Layer 9 of a small transformer language model trained on English Wikipedia (14 layers, counted from 0, width 128).
A neuron's activation on a vector x is GELU(weights . x), where the dot is the dot product.

Input weights of the MLP neurons that the questions are about. A number n stands for (n - 128) times 0.0045.
n14: 98, 163, 85, 166, 118, 103, 140, 136, 120, 169, 105, 128, 149, 133, 156, 143, 137, 111, 112, 151, 44, 122, 155, 126, 117, 126, 57, 125, 105, 114, 102, 135, 87, 158, 175, 121, 116, 176, 134, 151, 86, 127, 123, 123, 77, 157, 83, 130, 161, 143, 156, 127, 93, 78, 127, 80, 162, 153, 140, 171, 136, 168, 133, 160, 126, 127, 119, 150, 145, 109, 130, 140, 143, 158, 110, 163, 97, 106, 117, 97, 110, 127, 92, 118, 122, 150, 173, 137, 138, 175, 93, 166, 103, 130, 118, 124, 91, 124, 106, 186, 130, 155, 154, 165, 128, 159, 138, 129, 156, 158, 108, 127, 114, 131, 123, 158, 130, 136, 187, 101, 110, 150, 136, 108, 80, 145, 123, 180
n49: 93, 60, 83, 163, 140, 122, 153, 167, 103, 130, 165, 86, 125, 146, 171, 105, 109, 120, 104, 144, 133, 160, 132, 149, 119, 137, 145, 170, 103, 167, 132, 163, 153, 42, 115, 157, 116, 81, 130, 98, 78, 97, 118, 117, 123, 141, 145, 182, 147, 158, 145, 163, 147, 149, 89, 116, 113, 123, 171, 125, 72, 149, 144, 102, 43, 105, 100, 129, 82, 90, 134, 125, 112, 126, 96, 116, 138, 103, 115, 148, 173, 161, 139, 155, 208, 161, 151, 126, 111, 24, 120, 159, 140, 112, 162, 96, 128, 127, 162, 85, 156, 109, 129, 179, 106, 132, 163, 158, 146, 120, 114, 113, 170, 74, 179, 142, 130, 154, 143, 132, 153, 6, 135, 135, 148, 119, 134, 137
n74: 166, 69, 113, 158, 142, 190, 199, 209, 116, 140, 149, 129, 188, 124, 84, 118, 131, 115, 141, 71, 152, 123, 116, 167, 137, 102, 120, 174, 122, 76, 112, 155, 107, 88, 121, 84, 119, 181, 63, 120, 129, 134, 168, 167, 99, 119, 111, 124, 123, 192, 147, 161, 162, 113, 171, 145, 116, 123, 156, 215, 120, 140, 127, 108, 119, 109, 85, 84, 115, 83, 138, 122, 139, 132, 121, 66, 152, 145, 163, 120, 61, 117, 111, 87, 96, 153, 126, 158, 155, 144, 126, 77, 135, 89, 132, 106, 186, 118, 139, 97, 180, 163, 91, 137, 103, 54, 111, 150, 146, 197, 145, 149, 129, 153, 121, 89, 111, 68, 166, 104, 125, 113, 136, 90, 82, 130, 147, 138
n84: 79, 179, 128, 109, 120, 173, 106, 27, 120, 158, 119, 123, 185, 109, 172, 147, 180, 178, 150, 136, 122, 151, 119, 203, 196, 79, 73, 148, 151, 111, 137, 115, 131, 135, 113, 137, 136, 119, 96, 132, 128, 145, 45, 106, 136, 94, 43, 159, 148, 152, 88, 180, 74, 140, 133, 87, 164, 126, 168, 127, 137, 133, 146, 158, 120, 145, 145, 99, 141, 167, 158, 98, 61, 200, 169, 146, 115, 130, 175, 109, 129, 170, 111, 34, 143, 106, 119, 172, 84, 123, 99, 139, 132, 102, 105, 163, 111, 160, 105, 121, 119, 61, 91, 172, 143, 131, 89, 137, 99, 125, 123, 123, 164, 75, 104, 173, 108, 152, 141, 196, 180, 132, 114, 89, 154, 97, 141, 99
n125: 97, 147, 154, 91, 123, 128, 102, 133, 116, 144, 134, 112, 106, 108, 193, 155, 85, 89, 111, 107, 180, 120, 116, 159, 77, 172, 153, 177, 111, 145, 98, 169, 95, 126, 160, 183, 148, 133, 97, 127, 110, 130, 124, 132, 89, 64, 137, 184, 140, 134, 120, 74, 130, 106, 197, 91, 73, 95, 55, 72, 114, 97, 146, 119, 156, 84, 110, 79, 120, 115, 159, 95, 145, 180, 156, 129, 135, 126, 154, 102, 109, 149, 134, 132, 109, 172, 127, 200, 154, 121, 191, 143, 106, 168, 78, 122, 139, 135, 152, 193, 69, 113, 128, 123, 150, 148, 204, 149, 74, 81, 138, 78, 152, 83, 137, 127, 116, 110, 141, 196, 86, 120, 72, 99, 149, 124, 160, 143
n130: 114, 151, 95, 146, 99, 141, 101, 139, 89, 157, 124, 96, 84, 118, 149, 115, 173, 92, 114, 95, 133, 98, 183, 153, 158, 115, 99, 117, 119, 159, 179, 177, 146, 110, 145, 92, 118, 126, 116, 158, 129, 199, 143, 141, 151, 93, 131, 125, 180, 89, 96, 142, 48, 116, 115, 107, 108, 136, 129, 160, 137, 150, 154, 118, 138, 130, 150, 140, 176, 131, 141, 178, 150, 168, 148, 123, 134, 87, 134, 98, 120, 116, 149, 166, 161, 99, 149, 141, 176, 104, 117, 97, 145, 93, 128, 121, 137, 143, 94, 154, 174, 150, 67, 140, 130, 129, 90, 114, 100, 107, 56, 98, 159, 86, 83, 153, 148, 91, 136, 157, 88, 149, 120, 117, 182, 109, 125, 132
n132: 191, 93, 107, 136, 70, 116, 116, 98, 117, 130, 131, 100, 112, 102, 133, 84, 131, 146, 153, 146, 89, 115, 178, 119, 129, 133, 94, 126, 135, 118, 89, 151, 115, 61, 133, 119, 157, 178, 105, 102, 172, 114, 160, 158, 168, 127, 123, 138, 32, 164, 127, 134, 142, 119, 176, 140, 114, 128, 140, 90, 135, 181, 62, 187, 139, 48, 142, 170, 159, 60, 155, 89, 125, 123, 123, 105, 137, 151, 108, 180, 120, 157, 151, 103, 182, 134, 136, 85, 95, 127, 98, 114, 153, 139, 41, 85, 134, 117, 171, 144, 136, 106, 110, 161, 190, 135, 142, 95, 71, 128, 166, 128, 151, 98, 185, 163, 168, 138, 182, 134, 129, 141, 147, 104, 89, 101, 85, 142
n213: 123, 131, 99, 132, 193, 89, 116, 168, 139, 146, 208, 168, 137, 89, 128, 92, 116, 67, 156, 187, 114, 143, 150, 162, 184, 125, 119, 140, 121, 130, 161, 179, 79, 107, 133, 136, 86, 112, 123, 110, 135, 226, 73, 120, 147, 151, 89, 137, 113, 138, 144, 132, 123, 91, 149, 152, 81, 106, 154, 100, 147, 125, 110, 108, 112, 129, 84, 165, 122, 95, 161, 179, 99, 157, 96, 119, 102, 105, 140, 99, 141, 123, 107, 183, 110, 150, 139, 152, 116, 89, 130, 148, 82, 113, 135, 196, 121, 128, 92, 132, 129, 103, 149, 100, 106, 102, 79, 176, 152, 151, 136, 193, 156, 50, 132, 122, 106, 96, 170, 173, 157, 88, 130, 91, 98, 130, 113, 138
n222: 124, 118, 47, 167, 88, 171, 89, 120, 114, 189, 160, 145, 99, 186, 140, 170, 159, 98, 135, 134, 110, 110, 150, 80, 139, 81, 139, 131, 140, 87, 107, 136, 65, 132, 155, 134, 99, 131, 100, 141, 164, 86, 184, 73, 134, 63, 151, 133, 129, 124, 129, 138, 169, 93, 155, 116, 128, 55, 163, 168, 94, 102, 141, 145, 134, 140, 114, 97, 92, 138, 105, 138, 115, 160, 136, 59, 101, 147, 202, 189, 129, 120, 115, 145, 58, 130, 104, 153, 108, 90, 108, 148, 124, 134, 135, 132, 123, 182, 114, 123, 215, 160, 153, 166, 162, 134, 147, 146, 131, 133, 110, 124, 128, 125, 122, 172, 97, 110, 203, 159, 169, 121, 116, 56, 155, 100, 105, 156
n264: 166, 127, 183, 162, 143, 136, 93, 98, 108, 131, 138, 129, 80, 140, 133, 120, 118, 94, 82, 122, 100, 97, 166, 111, 148, 121, 66, 126, 149, 143, 145, 160, 142, 162, 137, 114, 126, 165, 79, 192, 133, 136, 125, 186, 97, 87, 117, 126, 145, 108, 93, 139, 111, 90, 149, 151, 139, 115, 123, 154, 149, 123, 97, 118, 144, 111, 93, 114, 115, 198, 171, 140, 137, 155, 111, 129, 119, 120, 188, 114, 167, 96, 85, 118, 141, 146, 179, 99, 84, 112, 107, 102, 103, 65, 117, 126, 124, 111, 137, 136, 154, 97, 112, 132, 106, 130, 142, 135, 111, 110, 83, 107, 101, 167, 122, 132, 149, 105, 140, 172, 114, 125, 154, 144, 161, 170, 116, 158
n278: 151, 90, 43, 114, 135, 120, 158, 167, 195, 87, 146, 155, 115, 149, 90, 156, 131, 137, 33, 85, 167, 129, 120, 197, 109, 88, 89, 80, 154, 148, 167, 156, 176, 61, 108, 82, 193, 171, 82, 90, 107, 135, 88, 111, 114, 96, 144, 201, 124, 122, 121, 95, 126, 134, 127, 107, 151, 129, 83, 143, 99, 119, 127, 131, 121, 181, 87, 70, 187, 133, 98, 139, 139, 137, 143, 173, 149, 147, 133, 121, 131, 140, 87, 167, 148, 133, 99, 163, 83, 91, 110, 181, 122, 133, 104, 95, 106, 114, 148, 126, 170, 175, 154, 126, 153, 207, 101, 131, 198, 138, 88, 144, 148, 66, 147, 75, 156, 130, 132, 157, 146, 101, 114, 123, 101, 133, 113, 125
n407: 71, 128, 99, 128, 117, 106, 70, 178, 110, 161, 159, 144, 126, 157, 131, 176, 148, 109, 226, 105, 165, 116, 140, 140, 136, 101, 132, 70, 129, 172, 138, 102, 101, 162, 146, 74, 102, 124, 140, 105, 118, 70, 158, 118, 102, 102, 142, 112, 155, 68, 186, 111, 92, 158, 154, 125, 132, 161, 128, 129, 139, 164, 133, 92, 154, 109, 112, 129, 79, 139, 152, 134, 143, 79, 194, 144, 155, 108, 116, 192, 135, 157, 128, 149, 143, 89, 160, 122, 98, 141, 135, 68, 185, 127, 116, 103, 132, 56, 128, 88, 121, 74, 201, 166, 129, 186, 61, 122, 126, 99, 72, 113, 164, 115, 96, 152, 79, 183, 191, 91, 173, 80, 110, 107, 119, 142, 153, 135
n418: 122, 180, 93, 91, 141, 134, 147, 117, 135, 107, 146, 166, 112, 135, 99, 160, 131, 107, 49, 124, 143, 107, 97, 52, 201, 139, 153, 145, 77, 109, 131, 117, 109, 141, 169, 136, 121, 201, 115, 166, 135, 115, 140, 165, 99, 134, 139, 118, 136, 178, 120, 116, 164, 91, 132, 109, 95, 105, 114, 139, 190, 84, 161, 68, 179, 81, 111, 147, 126, 182, 124, 153, 106, 159, 107, 137, 108, 168, 85, 84, 125, 190, 120, 126, 139, 170, 203, 124, 135, 82, 96, 140, 96, 149, 163, 114, 144, 110, 112, 119, 120, 103, 155, 138, 135, 131, 108, 151, 145, 153, 67, 128, 186, 115, 93, 141, 87, 91, 151, 123, 46, 164, 134, 110, 122, 161, 171, 154
n419: 92, 95, 165, 83, 112, 135, 137, 160, 136, 113, 143, 115, 148, 73, 147, 119, 105, 109, 155, 136, 101, 95, 157, 132, 164, 154, 117, 146, 111, 132, 129, 133, 78, 98, 144, 166, 127, 182, 212, 112, 111, 143, 106, 124, 143, 167, 175, 114, 118, 125, 148, 199, 103, 156, 188, 74, 161, 109, 119, 115, 123, 161, 155, 90, 153, 119, 136, 35, 71, 142, 80, 151, 134, 187, 139, 213, 110, 87, 100, 111, 137, 128, 112, 113, 31, 185, 71, 136, 98, 143, 130, 93, 85, 112, 188, 137, 113, 166, 167, 163, 149, 94, 142, 150, 146, 140, 135, 89, 99, 143, 158, 81, 130, 130, 81, 132, 108, 162, 124, 175, 84, 77, 111, 107, 145, 83, 69, 176
n463: 123, 157, 126, 117, 115, 139, 104, 136, 96, 68, 78, 146, 77, 141, 138, 134, 134, 142, 94, 121, 140, 137, 111, 106, 122, 132, 49, 106, 189, 118, 94, 118, 106, 106, 119, 146, 152, 123, 61, 189, 115, 95, 146, 165, 148, 87, 149, 140, 148, 114, 136, 132, 167, 114, 179, 139, 135, 111, 145, 106, 140, 173, 122, 151, 144, 153, 143, 149, 72, 134, 136, 124, 151, 147, 122, 142, 183, 134, 147, 131, 156, 131, 140, 101, 123, 103, 120, 84, 153, 147, 136, 163, 119, 174, 178, 159, 147, 107, 144, 58, 67, 110, 152, 155, 127, 166, 61, 121, 80, 154, 161, 176, 106, 94, 74, 160, 183, 129, 144, 94, 167, 87, 109, 143, 97, 103, 85, 106

Each question shows a token from some text and the vector x that enters the MLP there. A number n stands for (n - 128) times 0.049.

"ic": 161, 98, 104, 108, 104, 141, 96, 72, 129, 131, 149, 156, 127, 133, 148, 99, 59, 144, 128, 166, 181, 87, 169, 114, 105, 157, 103, 157, 134, 140, 130, 94, 121, 114, 124, 158, 145, 170, 147, 94, 207, 186, 88, 203, 138, 166, 139, 135, 132, 83, 158, 98, 166, 140, 114, 146, 123, 125, 109, 90, 138, 73, 158, 102, 85, 132, 112, 161, 93, 155, 83, 126, 90, 108, 94, 123, 155, 124, 111, 135, 131, 141, 110, 152, 123, 149, 114, 149, 144, 129, 121, 112, 155, 109, 135, 116, 135, 109, 118, 181, 69, 189, 129, 135, 138, 138, 133, 121, 114, 94, 125, 126, 123, 104, 142, 139, 126, 128, 72, 122, 161, 156, 124, 181, 114, 123, 106, 106
The three highest activations, in order: n125, n132, n213

" F": 126, 92, 125, 124, 88, 121, 165, 68, 133, 120, 147, 135, 120, 125, 115, 160, 112, 131, 136, 115, 214, 63, 130, 108, 151, 128, 101, 113, 122, 133, 156, 100, 97, 124, 137, 176, 113, 94, 135, 139, 146, 115, 161, 150, 114, 158, 134, 101, 138, 139, 151, 96, 125, 139, 51, 167, 176, 125, 92, 77, 119, 130, 166, 138, 83, 162, 126, 155, 130, 142, 95, 134, 107, 98, 84, 99, 115, 172, 115, 116, 137, 79, 123, 105, 114, 96, 150, 173, 153, 104, 128, 118, 79, 118, 119, 147, 149, 144, 84, 137, 73, 192, 138, 107, 132, 120, 145, 117, 167, 127, 120, 177, 147, 146, 141, 150, 162, 128, 125, 113, 144, 134, 138, 164, 142, 139, 118, 200
The neuron with the highest activation: n418

"g": 148, 118, 93, 99, 140, 130, 145, 106, 106, 130, 95, 143, 152, 123, 137, 142, 105, 141, 130, 131, 77, 105, 148, 82, 97, 142, 103, 108, 150, 92, 113, 100, 119, 172, 135, 143, 103, 157, 154, 132, 159, 178, 124, 146, 120, 149, 111, 97, 93, 102, 118, 102, 117, 89, 106, 139, 104, 140, 73, 88, 147, 144, 158, 188, 111, 164, 149, 139, 113, 177, 119, 118, 152, 157, 120, 159, 160, 112, 118, 143, 136, 104, 77, 106, 129, 138, 144, 128, 166, 153, 92, 70, 152, 87, 106, 143, 142, 173, 159, 149, 79, 158, 117, 113, 120, 121, 95, 78, 108, 133, 108, 155, 127, 136, 195, 165, 162, 144, 110, 145, 168, 186, 132, 204, 121, 105, 79, 133
The neuron with the highest activation: n14

"ren": 117, 105, 147, 121, 103, 152, 137, 125, 110, 92, 131, 124, 168, 131, 216, 145, 98, 142, 112, 117, 216, 116, 127, 135, 120, 123, 128, 112, 119, 124, 86, 144, 93, 131, 147, 162, 91, 118, 150, 96, 155, 150, 170, 170, 165, 123, 108, 73, 71, 128, 151, 152, 163, 138, 85, 114, 128, 152, 92, 148, 120, 114, 154, 117, 91, 162, 128, 187, 134, 140, 103, 151, 74, 133, 128, 180, 83, 122, 152, 87, 98, 127, 122, 172, 112, 110, 148, 122, 102, 125, 133, 131, 160, 150, 116, 134, 185, 120, 92, 151, 112, 161, 115, 91, 146, 112, 120, 163, 113, 112, 135, 133, 140, 153, 143, 65, 91, 111, 98, 107, 160, 109, 131, 163, 168, 118, 84, 148
The three highest activations, in order: n213, n419, n125

" a": 118, 136, 108, 114, 119, 107, 123, 91, 127, 142, 95, 126, 131, 131, 151, 154, 109, 112, 101, 153, 139, 137, 176, 155, 124, 123, 141, 132, 164, 131, 120, 164, 140, 82, 129, 149, 110, 121, 167, 115, 125, 131, 165, 168, 128, 84, 144, 96, 114, 168, 145, 87, 123, 146, 115, 194, 123, 93, 47, 82, 125, 113, 180, 143, 62, 147, 90, 148, 116, 149, 138, 126, 108, 145, 133, 129, 99, 137, 162, 116, 101, 121, 77, 122, 106, 98, 154, 138, 183, 166, 93, 76, 144, 80, 105, 138, 139, 176, 102, 128, 114, 156, 159, 155, 112, 115, 133, 134, 124, 146, 127, 151, 169, 116, 127, 154, 159, 141, 98, 87, 138, 150, 97, 126, 122, 108, 106, 192
The neuron with the highest activation: n125

"ance": 134, 75, 151, 92, 110, 114, 138, 115, 108, 160, 128, 122, 104, 144, 117, 153, 115, 149, 112, 136, 160, 130, 165, 112, 156, 146, 108, 94, 110, 103, 123, 84, 76, 130, 145, 130, 129, 142, 146, 119, 155, 135, 158, 125, 105, 152, 124, 96, 100, 95, 152, 77, 138, 150, 74, 147, 158, 136, 112, 65, 140, 116, 150, 155, 99, 193, 143, 139, 134, 145, 134, 111, 121, 95, 96, 130, 129, 126, 139, 119, 132, 142, 87, 126, 123, 114, 158, 136, 134, 136, 122, 67, 152, 115, 122, 119, 171, 148, 189, 117, 95, 149, 160, 90, 60, 95, 135, 148, 106, 191, 132, 199, 88, 92, 177, 130, 163, 147, 89, 112, 162, 172, 101, 172, 172, 98, 107, 150
The neuron with the highest activation: n463

"ry": 102, 115, 135, 135, 121, 120, 156, 126, 133, 165, 131, 99, 137, 159, 172, 190, 135, 118, 123, 111, 185, 118, 137, 78, 146, 103, 94, 84, 119, 109, 116, 120, 104, 111, 156, 159, 92, 105, 158, 103, 131, 119, 158, 141, 138, 161, 130, 127, 71, 85, 144, 45, 168, 148, 90, 147, 145, 149, 110, 72, 151, 146, 128, 148, 101, 182, 117, 134, 142, 149, 126, 127, 140, 142, 124, 154, 119, 134, 134, 94, 103, 118, 84, 107, 117, 80, 181, 150, 102, 124, 143, 85, 159, 66, 142, 103, 167, 136, 131, 119, 71, 129, 129, 94, 99, 114, 121, 137, 108, 187, 114, 164, 119, 101, 184, 143, 155, 170, 103, 121, 156, 156, 125, 158, 148, 103, 145, 162
The most active neuron and its activation: n407, at about 2.3

"se": 194, 105, 98, 94, 139, 108, 150, 92, 103, 175, 122, 125, 167, 180, 168, 137, 119, 113, 78, 101, 157, 109, 147, 156, 103, 100, 134, 125, 159, 89, 104, 97, 85, 118, 163, 115, 106, 171, 168, 96, 107, 129, 141, 128, 124, 138, 125, 114, 83, 118, 113, 79, 145, 122, 99, 154, 130, 175, 96, 105, 106, 119, 124, 115, 103, 159, 122, 137, 138, 138, 108, 80, 140, 157, 115, 144, 170, 82, 143, 155, 122, 135, 99, 137, 113, 122, 139, 137, 151, 135, 128, 91, 153, 126, 135, 138, 148, 132, 153, 155, 86, 177, 120, 109, 91, 115, 111, 137, 143, 202, 89, 189, 103, 64, 171, 136, 151, 155, 108, 115, 143, 164, 146, 164, 134, 78, 131, 142
The neuron with the highest activation: n278

"op": 148, 98, 98, 101, 125, 133, 83, 74, 104, 152, 180, 129, 135, 110, 136, 154, 141, 102, 121, 140, 212, 95, 110, 116, 114, 150, 108, 119, 85, 84, 84, 120, 136, 111, 122, 99, 98, 139, 114, 85, 131, 151, 180, 139, 133, 180, 154, 95, 100, 30, 181, 106, 130, 116, 125, 167, 125, 108, 137, 101, 143, 160, 162, 161, 81, 160, 140, 148, 147, 157, 126, 184, 144, 157, 107, 126, 105, 119, 165, 144, 104, 112, 120, 102, 162, 96, 142, 139, 134, 144, 142, 81, 122, 73, 143, 146, 141, 135, 148, 139, 163, 118, 136, 101, 120, 118, 155, 108, 147, 144, 123, 137, 115, 181, 137, 102, 148, 145, 83, 118, 130, 138, 120, 194, 143, 141, 90, 136
The two highest activations, in order: n264, n130

"ut": 144, 121, 172, 91, 76, 130, 109, 112, 126, 60, 106, 166, 151, 154, 127, 171, 110, 132, 145, 155, 147, 78, 160, 129, 116, 147, 117, 117, 122, 130, 85, 127, 112, 147, 116, 132, 78, 125, 122, 121, 130, 164, 120, 195, 146, 146, 123, 86, 107, 111, 114, 116, 92, 110, 81, 141, 108, 123, 115, 134, 145, 114, 151, 137, 93, 142, 113, 166, 148, 155, 90, 157, 145, 166, 116, 163, 144, 131, 143, 145, 106, 125, 124, 127, 121, 91, 150, 132, 180, 167, 115, 120, 91, 128, 116, 139, 121, 178, 98, 161, 88, 170, 149, 122, 98, 113, 148, 134, 135, 113, 166, 150, 156, 130, 152, 189, 134, 96, 69, 95, 143, 136, 126, 171, 187, 84, 54, 113
The most active neuron and its activation: n463, at about 1.5

"w": 130, 117, 126, 204, 112, 161, 147, 73, 129, 160, 92, 133, 154, 152, 122, 113, 106, 163, 143, 114, 147, 101, 124, 114, 107, 99, 111, 129, 154, 131, 101, 146, 98, 120, 126, 89, 97, 99, 114, 111, 140, 91, 171, 194, 135, 130, 137, 88, 151, 130, 168, 102, 83, 121, 67, 147, 142, 104, 112, 93, 162, 144, 121, 101, 78, 141, 133, 121, 135, 144, 131, 97, 129, 114, 151, 158, 109, 173, 129, 158, 149, 134, 99, 145, 109, 65, 177, 122, 135, 151, 148, 115, 137, 157, 121, 143, 141, 157, 118, 121, 129, 145, 120, 118, 75, 100, 121, 131, 133, 86, 107, 150, 184, 126, 142, 145, 158, 136, 44, 83, 150, 107, 138, 193, 155, 163, 104, 174
The neuron with the highest activation: n407

"es": 145, 89, 138, 134, 119, 111, 178, 102, 86, 109, 151, 132, 146, 134, 98, 169, 106, 127, 109, 144, 173, 100, 140, 130, 124, 152, 145, 116, 94, 118, 119, 100, 106, 94, 107, 125, 63, 156, 140, 79, 180, 181, 126, 171, 88, 176, 137, 99, 110, 179, 164, 129, 168, 164, 125, 129, 117, 158, 115, 151, 135, 93, 136, 177, 80, 132, 143, 130, 145, 154, 128, 98, 96, 184, 134, 178, 133, 122, 139, 148, 99, 156, 113, 134, 101, 94, 151, 155, 118, 145, 155, 118, 137, 101, 124, 120, 131, 167, 119, 133, 76, 144, 110, 116, 120, 111, 132, 158, 79, 135, 155, 137, 143, 129, 169, 121, 83, 137, 90, 71, 155, 135, 96, 137, 173, 95, 56, 131
The neuron with the highest activation: n74

"ul": 163, 118, 129, 113, 133, 111, 127, 122, 102, 113, 133, 71, 155, 161, 124, 154, 83, 140, 120, 172, 122, 109, 119, 133, 138, 116, 134, 118, 137, 138, 111, 103, 157, 128, 108, 115, 112, 106, 160, 114, 115, 198, 145, 179, 160, 156, 141, 93, 106, 91, 128, 90, 128, 71, 152, 124, 114, 118, 98, 86, 166, 84, 184, 128, 78, 179, 82, 106, 76, 155, 157, 100, 183, 149, 135, 163, 114, 119, 155, 101, 146, 123, 90, 87, 147, 162, 161, 155, 162, 134, 149, 117, 158, 106, 104, 123, 175, 122, 135, 160, 88, 170, 138, 108, 127, 115, 95, 98, 138, 67, 162, 108, 155, 118, 141, 130, 103, 123, 126, 127, 167, 142, 113, 189, 169, 95, 122, 114
The neuron with the highest activation: n125

"d": 124, 93, 115, 115, 136, 122, 141, 98, 87, 117, 113, 87, 157, 145, 169, 137, 88, 127, 98, 124, 184, 102, 137, 119, 141, 124, 132, 128, 148, 135, 115, 125, 145, 168, 103, 118, 139, 123, 173, 86, 105, 141, 163, 181, 118, 122, 68, 73, 120, 142, 161, 119, 94, 116, 116, 143, 149, 120, 118, 93, 116, 135, 158, 156, 62, 118, 109, 137, 120, 193, 140, 124, 114, 147, 145, 135, 94, 125, 132, 132, 122, 108, 77, 131, 105, 85, 192, 139, 103, 130, 156, 100, 168, 99, 98, 143, 153, 156, 140, 148, 114, 182, 138, 96, 98, 122, 120, 159, 127, 102, 96, 176, 152, 154, 183, 169, 127, 138, 79, 104, 160, 174, 115, 117, 146, 115, 127, 148
The three highest activations, in order: n264, n84, n407

"===": 128, 101, 148, 84, 134, 155, 140, 117, 127, 133, 123, 92, 159, 144, 107, 137, 103, 100, 107, 129, 156, 136, 158, 126, 133, 108, 152, 106, 138, 103, 118, 141, 110, 62, 97, 119, 149, 132, 142, 119, 105, 138, 156, 142, 136, 115, 155, 97, 160, 129, 153, 116, 106, 115, 35, 153, 158, 140, 124, 79, 151, 141, 129, 131, 43, 94, 122, 157, 146, 134, 107, 101, 143, 135, 126, 92, 116, 126, 145, 189, 89, 109, 67, 132, 128, 162, 181, 132, 149, 108, 173, 62, 144, 99, 105, 102, 78, 186, 138, 156, 120, 177, 140, 88, 142, 102, 119, 118, 182, 166, 125, 183, 127, 161, 142, 138, 149, 121, 153, 117, 135, 164, 136, 135, 116, 153, 108, 147
The two highest activations, in order: n74, n132

" dec": 158, 99, 151, 145, 138, 149, 111, 53, 128, 109, 139, 151, 108, 148, 126, 131, 112, 130, 93, 154, 107, 106, 138, 111, 114, 32, 128, 97, 156, 148, 99, 149, 127, 144, 105, 154, 122, 119, 170, 135, 161, 126, 147, 139, 117, 139, 98, 130, 143, 127, 176, 108, 128, 95, 78, 137, 166, 120, 112, 102, 106, 126, 149, 126, 100, 149, 121, 123, 179, 168, 140, 120, 177, 140, 97, 114, 113, 117, 132, 193, 127, 101, 79, 114, 132, 109, 129, 128, 157, 140, 103, 83, 138, 132, 176, 166, 102, 163, 90, 149, 101, 149, 143, 137, 59, 106, 150, 84, 182, 111, 163, 137, 174, 166, 133, 98, 129, 118, 88, 145, 182, 147, 109, 118, 165, 138, 76, 107
The neuron with the highest activation: n264

"==": 70, 119, 149, 100, 148, 149, 101, 113, 130, 115, 133, 100, 158, 161, 171, 98, 140, 122, 112, 126, 159, 119, 166, 111, 141, 137, 132, 109, 139, 84, 133, 122, 136, 69, 85, 133, 150, 139, 158, 161, 119, 142, 157, 160, 111, 103, 133, 118, 150, 95, 109, 94, 116, 156, 105, 156, 135, 145, 90, 84, 112, 124, 142, 137, 41, 152, 138, 109, 99, 165, 136, 135, 118, 90, 125, 127, 103, 160, 131, 165, 106, 108, 63, 155, 106, 149, 130, 180, 140, 137, 122, 95, 124, 99, 124, 158, 115, 125, 100, 109, 114, 161, 129, 144, 123, 82, 103, 140, 216, 121, 133, 154, 126, 140, 118, 128, 142, 154, 76, 106, 182, 191, 145, 100, 176, 133, 109, 165
The two highest activations, in order: n278, n264

"ed": 170, 120, 118, 139, 103, 144, 142, 101, 113, 104, 105, 73, 188, 166, 109, 140, 85, 81, 122, 157, 130, 152, 124, 129, 110, 105, 87, 103, 144, 92, 137, 143, 107, 133, 125, 116, 109, 152, 156, 157, 139, 147, 164, 170, 153, 139, 121, 82, 162, 65, 125, 107, 150, 139, 123, 179, 129, 68, 90, 79, 168, 110, 167, 140, 79, 140, 129, 108, 147, 130, 142, 72, 109, 133, 106, 139, 91, 116, 121, 152, 98, 114, 141, 99, 174, 112, 125, 119, 168, 137, 160, 89, 159, 125, 120, 97, 120, 162, 120, 139, 163, 167, 139, 135, 143, 65, 147, 122, 118, 142, 144, 176, 119, 143, 154, 162, 179, 132, 108, 121, 169, 148, 147, 140, 97, 78, 111, 97
The neuron with the highest activation: n132

" Col": 112, 130, 135, 150, 100, 141, 120, 133, 135, 134, 125, 104, 156, 92, 176, 139, 144, 73, 99, 150, 189, 126, 163, 100, 114, 120, 100, 147, 128, 171, 150, 108, 121, 119, 92, 142, 113, 108, 160, 121, 161, 128, 142, 120, 140, 131, 146, 107, 110, 92, 160, 102, 154, 120, 44, 147, 174, 113, 101, 38, 113, 111, 125, 121, 71, 133, 120, 197, 154, 137, 133, 123, 150, 156, 105, 119, 132, 103, 88, 153, 121, 67, 87, 127, 148, 120, 128, 141, 129, 141, 139, 117, 132, 97, 111, 169, 145, 175, 131, 160, 55, 169, 164, 100, 82, 136, 128, 89, 170, 152, 91, 153, 163, 132, 152, 117, 135, 151, 84, 155, 163, 114, 143, 161, 92, 116, 134, 166
The two highest activations, in order: n213, n49

"ent": 170, 92, 161, 132, 117, 133, 139, 108, 143, 116, 135, 125, 122, 154, 156, 135, 154, 136, 76, 96, 135, 85, 111, 128, 123, 116, 96, 123, 97, 84, 135, 100, 117, 123, 140, 141, 112, 113, 154, 94, 152, 129, 177, 148, 133, 158, 120, 80, 79, 105, 134, 107, 109, 134, 129, 151, 113, 153, 124, 100, 131, 110, 111, 175, 102, 223, 133, 157, 157, 153, 172, 93, 119, 95, 102, 155, 104, 105, 138, 154, 98, 142, 77, 91, 138, 116, 160, 132, 133, 120, 138, 87, 183, 98, 100, 108, 151, 204, 157, 99, 127, 137, 127, 144, 92, 95, 132, 145, 89, 141, 137, 173, 98, 128, 166, 175, 136, 124, 78, 168, 152, 159, 184, 151, 128, 106, 92, 142
The neuron with the highest activation: n132

"b": 169, 122, 146, 113, 121, 87, 115, 96, 96, 117, 172, 104, 127, 82, 136, 116, 130, 151, 110, 154, 173, 99, 148, 114, 86, 94, 123, 133, 149, 102, 46, 120, 112, 147, 103, 165, 141, 90, 110, 122, 123, 76, 130, 149, 125, 152, 150, 108, 99, 87, 179, 57, 128, 161, 79, 133, 137, 126, 116, 86, 170, 142, 184, 168, 98, 149, 133, 132, 168, 180, 126, 193, 112, 136, 124, 105, 99, 118, 118, 133, 104, 107, 100, 153, 155, 95, 136, 90, 138, 88, 138, 132, 146, 133, 125, 173, 174, 125, 162, 136, 121, 128, 127, 132, 118, 122, 112, 106, 127, 101, 126, 92, 136, 143, 122, 188, 137, 136, 148, 130, 187, 130, 131, 161, 144, 135, 127, 170
The most active neuron and its activation: n463, at about 1.7

" the": 128, 136, 117, 88, 116, 129, 113, 87, 84, 114, 113, 105, 149, 186, 137, 142, 101, 127, 103, 137, 157, 120, 132, 146, 128, 113, 119, 138, 155, 127, 149, 151, 124, 90, 171, 133, 133, 136, 157, 136, 117, 106, 155, 181, 154, 81, 97, 101, 116, 139, 132, 127, 149, 165, 94, 210, 128, 89, 60, 102, 120, 99, 169, 129, 105, 128, 118, 143, 106, 149, 129, 129, 104, 144, 128, 150, 86, 142, 153, 138, 123, 111, 85, 142, 79, 89, 130, 130, 137, 194, 163, 86, 163, 74, 133, 141, 112, 161, 103, 131, 78, 170, 109, 152, 145, 119, 112, 93, 185, 140, 128, 128, 118, 133, 115, 162, 158, 128, 125, 88, 130, 169, 135, 146, 118, 94, 133, 165
The three highest activations, in order: n463, n222, n264